Layer 6 of a small transformer language model trained on English Wikipedia (11 layers, counted from 0, width 96).
A neuron's activation on a vector x is GELU(weights . x), where the dot is the dot product.
The model reads these tokens: "al" " de" "b" "t" " c" "ol" "um" "n" " n" "ot"

The vector x that enters this layer's MLP at each token. A number n stands for (n - 128) times 0.05.
0 "al": 150, 136, 135, 103, 146, 66, 138, 110, 138, 141, 137, 115, 142, 161, 89, 156, 162, 164, 140, 137, 134, 155, 98, 118, 143, 108, 130, 158, 119, 133, 123, 148, 160, 143, 142, 141, 154, 130, 135, 140, 143, 155, 119, 99, 120, 129, 133, 121, 155, 112, 112, 97, 131, 114, 106, 149, 85, 113, 122, 138, 129, 123, 93, 146, 135, 132, 143, 145, 138, 6, 132, 155, 158, 123, 127, 122, 130, 115, 90, 98, 117, 110, 132, 100, 134, 122, 133, 133, 150, 112, 131, 153, 121, 137, 127, 120
1 " de": 128, 98, 159, 99, 91, 68, 134, 116, 148, 125, 114, 134, 133, 160, 102, 137, 140, 112, 132, 140, 121, 146, 183, 146, 116, 124, 129, 135, 129, 120, 132, 132, 142, 117, 154, 123, 162, 145, 130, 131, 116, 142, 112, 116, 117, 183, 161, 130, 116, 89, 159, 137, 129, 131, 135, 153, 130, 111, 136, 134, 128, 98, 95, 85, 133, 156, 128, 119, 121, 31, 103, 163, 158, 123, 142, 80, 150, 117, 115, 119, 137, 113, 126, 106, 116, 123, 125, 113, 138, 147, 122, 151, 109, 149, 148, 155
2 "b": 104, 121, 119, 114, 160, 56, 158, 125, 154, 88, 96, 136, 144, 130, 90, 116, 137, 141, 112, 126, 140, 171, 140, 116, 140, 119, 168, 107, 140, 106, 131, 113, 130, 152, 147, 119, 175, 144, 137, 135, 120, 121, 108, 124, 137, 127, 126, 118, 139, 112, 137, 129, 139, 121, 131, 148, 104, 149, 135, 146, 136, 171, 122, 95, 125, 132, 125, 87, 113, 54, 113, 119, 148, 140, 90, 146, 122, 159, 130, 118, 163, 127, 126, 126, 117, 154, 136, 116, 126, 167, 112, 91, 131, 110, 124, 171
3 "t": 115, 105, 129, 135, 152, 42, 149, 114, 121, 130, 108, 128, 129, 83, 113, 120, 120, 154, 121, 131, 142, 113, 147, 148, 149, 95, 179, 131, 142, 140, 114, 146, 99, 133, 152, 145, 178, 136, 128, 130, 126, 126, 103, 87, 123, 144, 127, 118, 144, 156, 162, 127, 129, 142, 103, 159, 137, 130, 132, 156, 109, 149, 112, 105, 111, 137, 121, 111, 149, 91, 129, 165, 116, 122, 98, 133, 129, 139, 111, 116, 147, 159, 145, 125, 117, 144, 121, 136, 140, 124, 94, 110, 94, 113, 128, 151
4 " c": 119, 126, 128, 149, 100, 21, 150, 126, 131, 109, 125, 122, 125, 119, 116, 134, 134, 145, 140, 154, 113, 133, 177, 118, 162, 129, 151, 119, 133, 121, 107, 121, 114, 114, 121, 128, 162, 116, 144, 143, 117, 136, 133, 132, 99, 151, 132, 129, 156, 78, 126, 170, 125, 139, 113, 127, 120, 109, 122, 139, 134, 161, 121, 97, 140, 157, 127, 160, 142, 78, 114, 133, 167, 105, 124, 107, 131, 139, 97, 94, 140, 139, 104, 109, 121, 126, 130, 119, 150, 141, 137, 124, 121, 144, 141, 145
5 "ol": 125, 132, 140, 115, 136, 70, 138, 156, 140, 93, 129, 150, 142, 142, 121, 126, 138, 124, 124, 121, 111, 140, 157, 116, 141, 132, 139, 177, 106, 90, 131, 119, 110, 129, 148, 120, 166, 121, 134, 142, 118, 121, 150, 105, 100, 125, 137, 104, 133, 94, 95, 164, 185, 132, 89, 129, 103, 131, 108, 133, 149, 110, 128, 116, 123, 168, 141, 101, 161, 63, 122, 158, 160, 117, 119, 105, 133, 144, 141, 111, 160, 140, 107, 131, 116, 178, 114, 111, 124, 141, 89, 113, 154, 127, 122, 106
6 "um": 177, 106, 146, 109, 130, 75, 109, 126, 164, 65, 158, 141, 128, 125, 141, 143, 124, 148, 123, 136, 133, 130, 104, 119, 173, 151, 163, 133, 109, 136, 144, 134, 116, 121, 163, 124, 165, 100, 117, 156, 106, 72, 109, 129, 97, 145, 116, 106, 166, 97, 113, 138, 148, 146, 77, 125, 121, 113, 166, 138, 119, 117, 120, 117, 129, 138, 171, 150, 169, 73, 134, 141, 134, 122, 135, 116, 131, 140, 124, 117, 141, 112, 110, 129, 122, 114, 134, 101, 105, 131, 111, 137, 154, 158, 126, 105
7 "n": 125, 120, 145, 109, 125, 56, 139, 144, 162, 116, 133, 143, 139, 111, 112, 147, 103, 141, 148, 113, 119, 143, 124, 169, 151, 179, 159, 125, 114, 151, 116, 135, 137, 131, 153, 105, 168, 130, 91, 121, 116, 122, 128, 95, 119, 151, 130, 100, 146, 131, 112, 164, 145, 153, 95, 95, 149, 139, 130, 165, 126, 107, 101, 119, 135, 105, 143, 128, 125, 91, 106, 151, 124, 143, 119, 80, 141, 125, 99, 135, 106, 162, 107, 162, 120, 151, 132, 112, 106, 148, 131, 160, 129, 123, 98, 107
8 " n": 131, 139, 127, 111, 116, 54, 142, 151, 113, 135, 155, 129, 137, 135, 108, 136, 109, 123, 139, 162, 102, 148, 115, 145, 149, 145, 182, 106, 130, 131, 132, 121, 108, 129, 108, 96, 170, 149, 110, 142, 137, 155, 115, 133, 121, 139, 120, 106, 127, 55, 132, 157, 133, 150, 133, 151, 131, 92, 126, 152, 138, 112, 110, 133, 147, 126, 121, 132, 147, 44, 93, 148, 126, 129, 136, 102, 135, 127, 95, 106, 130, 147, 148, 137, 119, 147, 117, 116, 128, 116, 126, 125, 140, 158, 145, 127
9 "ot": 134, 139, 121, 112, 142, 79, 99, 134, 147, 119, 104, 114, 155, 143, 148, 113, 118, 153, 125, 149, 143, 162, 133, 160, 118, 103, 173, 148, 115, 144, 128, 111, 88, 118, 150, 137, 171, 150, 123, 139, 134, 138, 118, 131, 105, 128, 167, 97, 85, 97, 119, 179, 138, 144, 123, 129, 119, 164, 145, 122, 133, 132, 127, 141, 143, 161, 119, 86, 112, 46, 135, 162, 136, 121, 149, 144, 108, 116, 102, 102, 116, 136, 137, 158, 104, 123, 117, 80, 126, 143, 127, 108, 102, 134, 120, 129

Each question shows the input weights of one neuron of the MLP. A number n stands for (n - 128) times 0.0044.

n374: 81, 126, 124, 117, 140, 154, 145, 122, 89, 127, 150, 99, 112, 141, 98, 172, 116, 134, 56, 144, 147, 158, 111, 157, 119, 98, 136, 132, 140, 96, 138, 79, 144, 135, 75, 98, 135, 140, 83, 140, 155, 152, 141, 132, 142, 116, 117, 144, 97, 147, 116, 106, 146, 158, 156, 97, 125, 145, 146, 216, 156, 146, 145, 156, 143, 171, 111, 113, 91, 146, 102, 123, 56, 74, 99, 140, 63, 72, 142, 147, 136, 118, 157, 122, 144, 142, 94, 113, 118, 123, 122, 104, 159, 144, 153, 144
On which token does it fire most? 8 " n"

n330: 149, 136, 100, 126, 156, 146, 140, 137, 130, 189, 130, 137, 136, 89, 99, 123, 89, 144, 175, 110, 143, 144, 148, 169, 53, 165, 87, 104, 164, 49, 128, 110, 148, 172, 130, 123, 143, 159, 107, 110, 111, 169, 99, 143, 152, 81, 106, 139, 170, 113, 139, 98, 79, 109, 138, 101, 90, 50, 112, 162, 155, 129, 150, 101, 148, 122, 85, 56, 102, 136, 164, 121, 114, 122, 192, 100, 171, 142, 159, 124, 115, 87, 107, 148, 124, 138, 131, 122, 171, 155, 77, 155, 116, 145, 174, 133
Its two highest activations, in order, are on tokens 1 " de", 2 "b"

n32: 147, 144, 112, 156, 138, 127, 170, 110, 82, 148, 131, 119, 136, 115, 104, 129, 151, 95, 110, 149, 152, 117, 142, 104, 116, 110, 113, 139, 115, 109, 166, 64, 159, 144, 63, 130, 136, 178, 146, 132, 144, 111, 112, 181, 126, 136, 123, 209, 107, 150, 117, 95, 139, 121, 99, 118, 93, 123, 127, 143, 110, 127, 160, 124, 118, 112, 109, 95, 99, 154, 144, 100, 151, 119, 107, 144, 134, 105, 154, 130, 184, 95, 149, 84, 104, 94, 113, 135, 156, 158, 142, 104, 131, 71, 178, 135
On which token does it fire most? 2 "b"

n211: 98, 182, 85, 132, 140, 121, 147, 97, 158, 155, 133, 43, 157, 126, 95, 173, 157, 102, 116, 108, 128, 148, 118, 191, 78, 118, 108, 156, 134, 73, 114, 63, 91, 116, 113, 162, 122, 105, 125, 165, 122, 82, 156, 150, 155, 135, 145, 149, 105, 123, 129, 126, 149, 100, 125, 127, 135, 120, 185, 142, 162, 111, 193, 149, 183, 130, 109, 85, 140, 138, 158, 101, 131, 133, 137, 168, 89, 112, 144, 132, 137, 95, 136, 151, 142, 161, 186, 125, 153, 101, 160, 111, 120, 102, 120, 114
On which token does it fire most? 9 "ot"

n334: 113, 93, 118, 112, 143, 136, 106, 162, 125, 125, 138, 169, 94, 152, 160, 122, 123, 113, 147, 117, 168, 112, 118, 120, 121, 121, 125, 117, 146, 97, 124, 125, 115, 123, 125, 130, 138, 90, 119, 141, 141, 103, 129, 156, 91, 115, 189, 98, 122, 144, 101, 159, 104, 132, 139, 166, 114, 158, 132, 110, 134, 127, 139, 130, 142, 144, 127, 138, 129, 190, 128, 140, 174, 133, 96, 133, 141, 97, 131, 181, 118, 152, 116, 121, 43, 122, 106, 134, 114, 130, 138, 138, 96, 123, 109, 133
On which token does it fire most, and how strongly? 9 "ot", at about 0.34

n176: 156, 120, 109, 119, 131, 152, 144, 88, 152, 108, 83, 185, 134, 134, 141, 170, 143, 150, 131, 91, 152, 170, 114, 109, 134, 146, 106, 98, 127, 98, 123, 101, 183, 92, 151, 146, 152, 107, 145, 133, 105, 103, 116, 125, 151, 152, 113, 105, 148, 157, 132, 120, 122, 134, 162, 112, 129, 111, 142, 162, 155, 94, 120, 152, 163, 101, 134, 127, 73, 133, 131, 109, 147, 153, 137, 124, 140, 109, 167, 149, 151, 104, 138, 131, 115, 127, 76, 135, 102, 123, 112, 91, 159, 111, 151, 122
On which token does it fire most, and how strongly? 2 "b", at about 1.1

n48: 127, 170, 131, 129, 148, 124, 107, 142, 118, 97, 141, 120, 155, 120, 72, 119, 131, 169, 117, 122, 121, 130, 124, 99, 132, 140, 122, 111, 138, 157, 92, 110, 133, 169, 86, 129, 138, 113, 88, 134, 118, 120, 173, 162, 135, 99, 113, 127, 188, 144, 70, 149, 115, 132, 98, 100, 128, 132, 141, 183, 109, 137, 138, 137, 179, 152, 121, 106, 144, 164, 145, 100, 125, 66, 131, 119, 82, 134, 121, 132, 111, 122, 175, 101, 164, 164, 135, 132, 125, 81, 178, 98, 117, 132, 103, 124
On which token does it fire most, and how strongly? 4 " c", at about 0.37

n228: 129, 157, 108, 185, 159, 119, 130, 112, 124, 144, 130, 163, 111, 110, 121, 139, 124, 192, 164, 126, 113, 81, 67, 140, 138, 117, 144, 140, 161, 98, 96, 134, 156, 141, 138, 70, 145, 128, 132, 113, 143, 172, 122, 129, 148, 130, 147, 150, 132, 146, 99, 107, 130, 81, 124, 105, 148, 136, 141, 139, 140, 100, 104, 112, 110, 125, 99, 107, 128, 149, 74, 112, 147, 152, 112, 135, 132, 128, 130, 146, 129, 125, 91, 119, 111, 109, 150, 96, 113, 155, 109, 165, 108, 114, 158, 100
On which three tokens does it fire most, strongest first? 7 "n", 0 "al", 3 "t"

n52: 64, 147, 88, 131, 99, 147, 187, 129, 135, 120, 96, 188, 90, 132, 121, 173, 102, 139, 173, 140, 155, 112, 128, 87, 131, 134, 94, 87, 120, 144, 115, 104, 161, 120, 153, 148, 109, 152, 140, 142, 126, 106, 97, 143, 138, 119, 125, 98, 131, 128, 134, 110, 139, 151, 140, 135, 92, 137, 103, 117, 171, 101, 138, 134, 132, 149, 154, 131, 87, 131, 128, 156, 121, 58, 138, 133, 158, 133, 139, 138, 156, 143, 140, 77, 107, 167, 133, 135, 149, 115, 93, 115, 119, 131, 115, 149
On which three tokens does it fire most, strongest first? 2 "b", 5 "ol", 1 " de"

n259: 103, 146, 156, 159, 186, 135, 146, 98, 130, 134, 109, 119, 141, 104, 144, 152, 95, 137, 146, 147, 134, 120, 124, 133, 127, 120, 159, 101, 147, 161, 169, 86, 141, 128, 122, 136, 147, 104, 152, 60, 101, 97, 120, 126, 156, 88, 85, 119, 96, 174, 104, 130, 98, 137, 92, 149, 144, 87, 156, 82, 124, 127, 156, 149, 112, 160, 130, 109, 108, 155, 146, 134, 108, 136, 123, 142, 170, 103, 127, 109, 119, 137, 131, 149, 131, 110, 108, 119, 123, 132, 101, 164, 125, 147, 145, 79
On which token does it fire most, and how strongly? 3 "t", at about 0.48

n276: 89, 139, 101, 115, 139, 150, 137, 125, 57, 185, 126, 78, 168, 141, 117, 116, 151, 143, 140, 159, 140, 142, 129, 135, 137, 79, 134, 133, 167, 118, 136, 118, 161, 129, 95, 150, 144, 127, 80, 95, 127, 188, 133, 104, 179, 109, 120, 138, 130, 124, 140, 125, 105, 127, 122, 154, 139, 85, 146, 136, 118, 137, 136, 157, 150, 162, 128, 108, 73, 119, 80, 124, 89, 128, 130, 147, 73, 119, 133, 117, 159, 124, 156, 128, 124, 122, 104, 153, 102, 128, 103, 145, 133, 126, 139, 136
On which three tokens does it fire most, strongest first? 8 " n", 0 "al", 3 "t"

n101: 116, 148, 118, 142, 151, 153, 109, 125, 82, 126, 119, 144, 146, 105, 116, 126, 117, 203, 147, 127, 109, 142, 150, 183, 134, 98, 120, 123, 147, 115, 131, 85, 119, 88, 166, 153, 141, 93, 174, 158, 150, 125, 162, 121, 162, 121, 93, 166, 183, 107, 117, 94, 74, 160, 120, 105, 159, 140, 131, 149, 116, 119, 125, 132, 155, 97, 89, 178, 129, 135, 164, 123, 91, 104, 168, 128, 84, 138, 158, 120, 153, 87, 101, 148, 129, 83, 97, 145, 102, 96, 146, 99, 86, 112, 144, 128
On which token does it fire most? 3 "t"

n261: 98, 114, 147, 133, 135, 143, 121, 131, 118, 154, 132, 138, 135, 93, 120, 123, 87, 121, 93, 134, 121, 125, 113, 138, 98, 157, 118, 110, 153, 132, 144, 110, 154, 168, 148, 122, 121, 142, 115, 103, 105, 118, 168, 147, 117, 154, 116, 156, 154, 135, 62, 106, 152, 141, 91, 117, 97, 80, 155, 108, 142, 124, 159, 117, 114, 146, 154, 120, 167, 125, 124, 125, 148, 138, 147, 109, 133, 139, 121, 151, 161, 133, 96, 103, 145, 142, 112, 131, 141, 112, 154, 130, 153, 125, 126, 148
On which three tokens does it fire most, strongest first? 5 "ol", 6 "um", 7 "n"

n4: 123, 165, 124, 155, 151, 137, 159, 136, 73, 112, 191, 156, 102, 130, 101, 135, 139, 114, 149, 108, 82, 136, 121, 116, 73, 85, 107, 51, 170, 81, 77, 83, 147, 83, 153, 103, 130, 101, 137, 155, 133, 194, 134, 161, 144, 102, 92, 97, 151, 154, 131, 98, 141, 144, 147, 101, 127, 195, 88, 161, 189, 128, 211, 101, 147, 113, 140, 119, 48, 139, 140, 105, 138, 129, 123, 130, 96, 145, 146, 127, 117, 82, 151, 82, 129, 166, 105, 151, 113, 161, 114, 130, 130, 160, 175, 150
On which token does it fire most? 2 "b"

n145: 114, 128, 122, 116, 134, 148, 124, 75, 119, 163, 189, 95, 108, 127, 75, 135, 147, 82, 146, 123, 149, 135, 134, 153, 125, 123, 124, 88, 138, 87, 110, 146, 121, 108, 122, 120, 163, 82, 62, 122, 106, 172, 157, 165, 145, 163, 148, 108, 116, 126, 153, 103, 136, 155, 128, 138, 174, 99, 154, 151, 164, 105, 121, 136, 177, 108, 84, 175, 98, 160, 131, 67, 118, 148, 84, 96, 131, 134, 115, 149, 130, 145, 146, 147, 109, 138, 144, 172, 88, 98, 158, 87, 132, 167, 138, 113
On which token does it fire most? 8 " n"

n184: 144, 153, 94, 130, 157, 136, 94, 159, 81, 125, 123, 165, 101, 109, 165, 91, 183, 115, 108, 152, 159, 146, 108, 111, 101, 139, 84, 159, 158, 113, 120, 98, 106, 140, 129, 147, 114, 133, 122, 99, 113, 134, 127, 134, 127, 132, 130, 112, 146, 111, 130, 127, 130, 103, 95, 152, 142, 138, 89, 127, 104, 122, 131, 169, 139, 121, 115, 153, 92, 122, 159, 100, 155, 128, 175, 116, 124, 128, 149, 138, 152, 87, 106, 119, 113, 162, 142, 203, 127, 141, 133, 120, 187, 151, 139, 127
On which token does it fire most? 5 "ol"

n86: 143, 128, 89, 144, 130, 127, 117, 144, 136, 125, 95, 148, 173, 163, 77, 158, 125, 102, 164, 150, 144, 165, 123, 116, 146, 158, 61, 153, 142, 85, 138, 109, 151, 75, 88, 137, 117, 159, 62, 112, 116, 118, 114, 149, 135, 99, 154, 140, 143, 145, 94, 83, 153, 82, 110, 98, 142, 103, 117, 134, 192, 74, 175, 130, 163, 119, 125, 124, 112, 142, 169, 86, 164, 113, 166, 145, 141, 139, 122, 125, 145, 97, 113, 161, 102, 145, 140, 149, 128, 126, 173, 139, 179, 110, 98, 117
On which token does it fire most? 5 "ol"

n280: 101, 107, 107, 138, 155, 171, 110, 160, 114, 152, 178, 121, 91, 124, 131, 139, 110, 174, 115, 161, 153, 109, 134, 127, 125, 111, 125, 151, 140, 106, 112, 115, 156, 131, 125, 187, 127, 153, 100, 140, 134, 112, 131, 168, 117, 158, 105, 155, 158, 155, 140, 105, 106, 131, 127, 144, 72, 130, 167, 111, 145, 141, 124, 124, 150, 128, 121, 197, 165, 119, 148, 68, 158, 86, 143, 111, 65, 151, 96, 169, 149, 88, 87, 95, 122, 121, 76, 108, 110, 102, 118, 86, 230, 129, 112, 111
On which token does it fire most, and how strongly? 6 "um", at about 1.2

n144: 94, 177, 122, 133, 110, 139, 137, 102, 139, 140, 131, 97, 153, 110, 111, 86, 106, 152, 136, 125, 67, 98, 155, 127, 125, 141, 145, 156, 139, 124, 83, 135, 178, 94, 131, 130, 149, 141, 112, 95, 101, 132, 134, 107, 143, 147, 141, 178, 126, 152, 113, 86, 149, 137, 102, 166, 63, 126, 154, 91, 124, 102, 128, 127, 109, 115, 170, 83, 142, 134, 168, 140, 82, 190, 133, 126, 114, 207, 153, 142, 161, 132, 120, 116, 94, 119, 171, 98, 140, 146, 134, 149, 102, 112, 104, 113
Its two highest activations, in order, are on tokens 3 "t", 2 "b"

n242: 103, 112, 105, 130, 111, 143, 182, 87, 135, 127, 134, 103, 83, 115, 132, 116, 93, 137, 153, 97, 90, 147, 163, 123, 73, 91, 91, 123, 147, 138, 64, 116, 150, 122, 166, 148, 150, 114, 107, 159, 107, 145, 148, 83, 110, 150, 79, 135, 150, 143, 115, 143, 97, 145, 127, 137, 129, 159, 98, 148, 179, 135, 150, 121, 153, 121, 138, 84, 111, 133, 112, 136, 144, 122, 115, 153, 154, 110, 147, 154, 118, 155, 153, 113, 112, 153, 143, 128, 179, 104, 118, 101, 138, 142, 129, 137
On which token does it fire most, and how strongly? 3 "t", at about 1.3

n205: 127, 146, 80, 132, 132, 123, 132, 136, 72, 128, 157, 146, 100, 137, 165, 154, 90, 148, 141, 127, 135, 125, 116, 141, 97, 106, 124, 158, 93, 114, 71, 122, 117, 131, 171, 127, 135, 141, 134, 137, 166, 142, 113, 138, 143, 117, 98, 150, 119, 134, 57, 92, 125, 132, 137, 133, 151, 118, 154, 118, 143, 133, 127, 147, 123, 114, 148, 124, 124, 133, 179, 123, 135, 133, 119, 94, 147, 158, 150, 161, 115, 117, 119, 125, 101, 55, 87, 169, 127, 118, 154, 134, 112, 146, 121, 124
On which token does it fire most, and how strongly? 0 "al", at about 0.1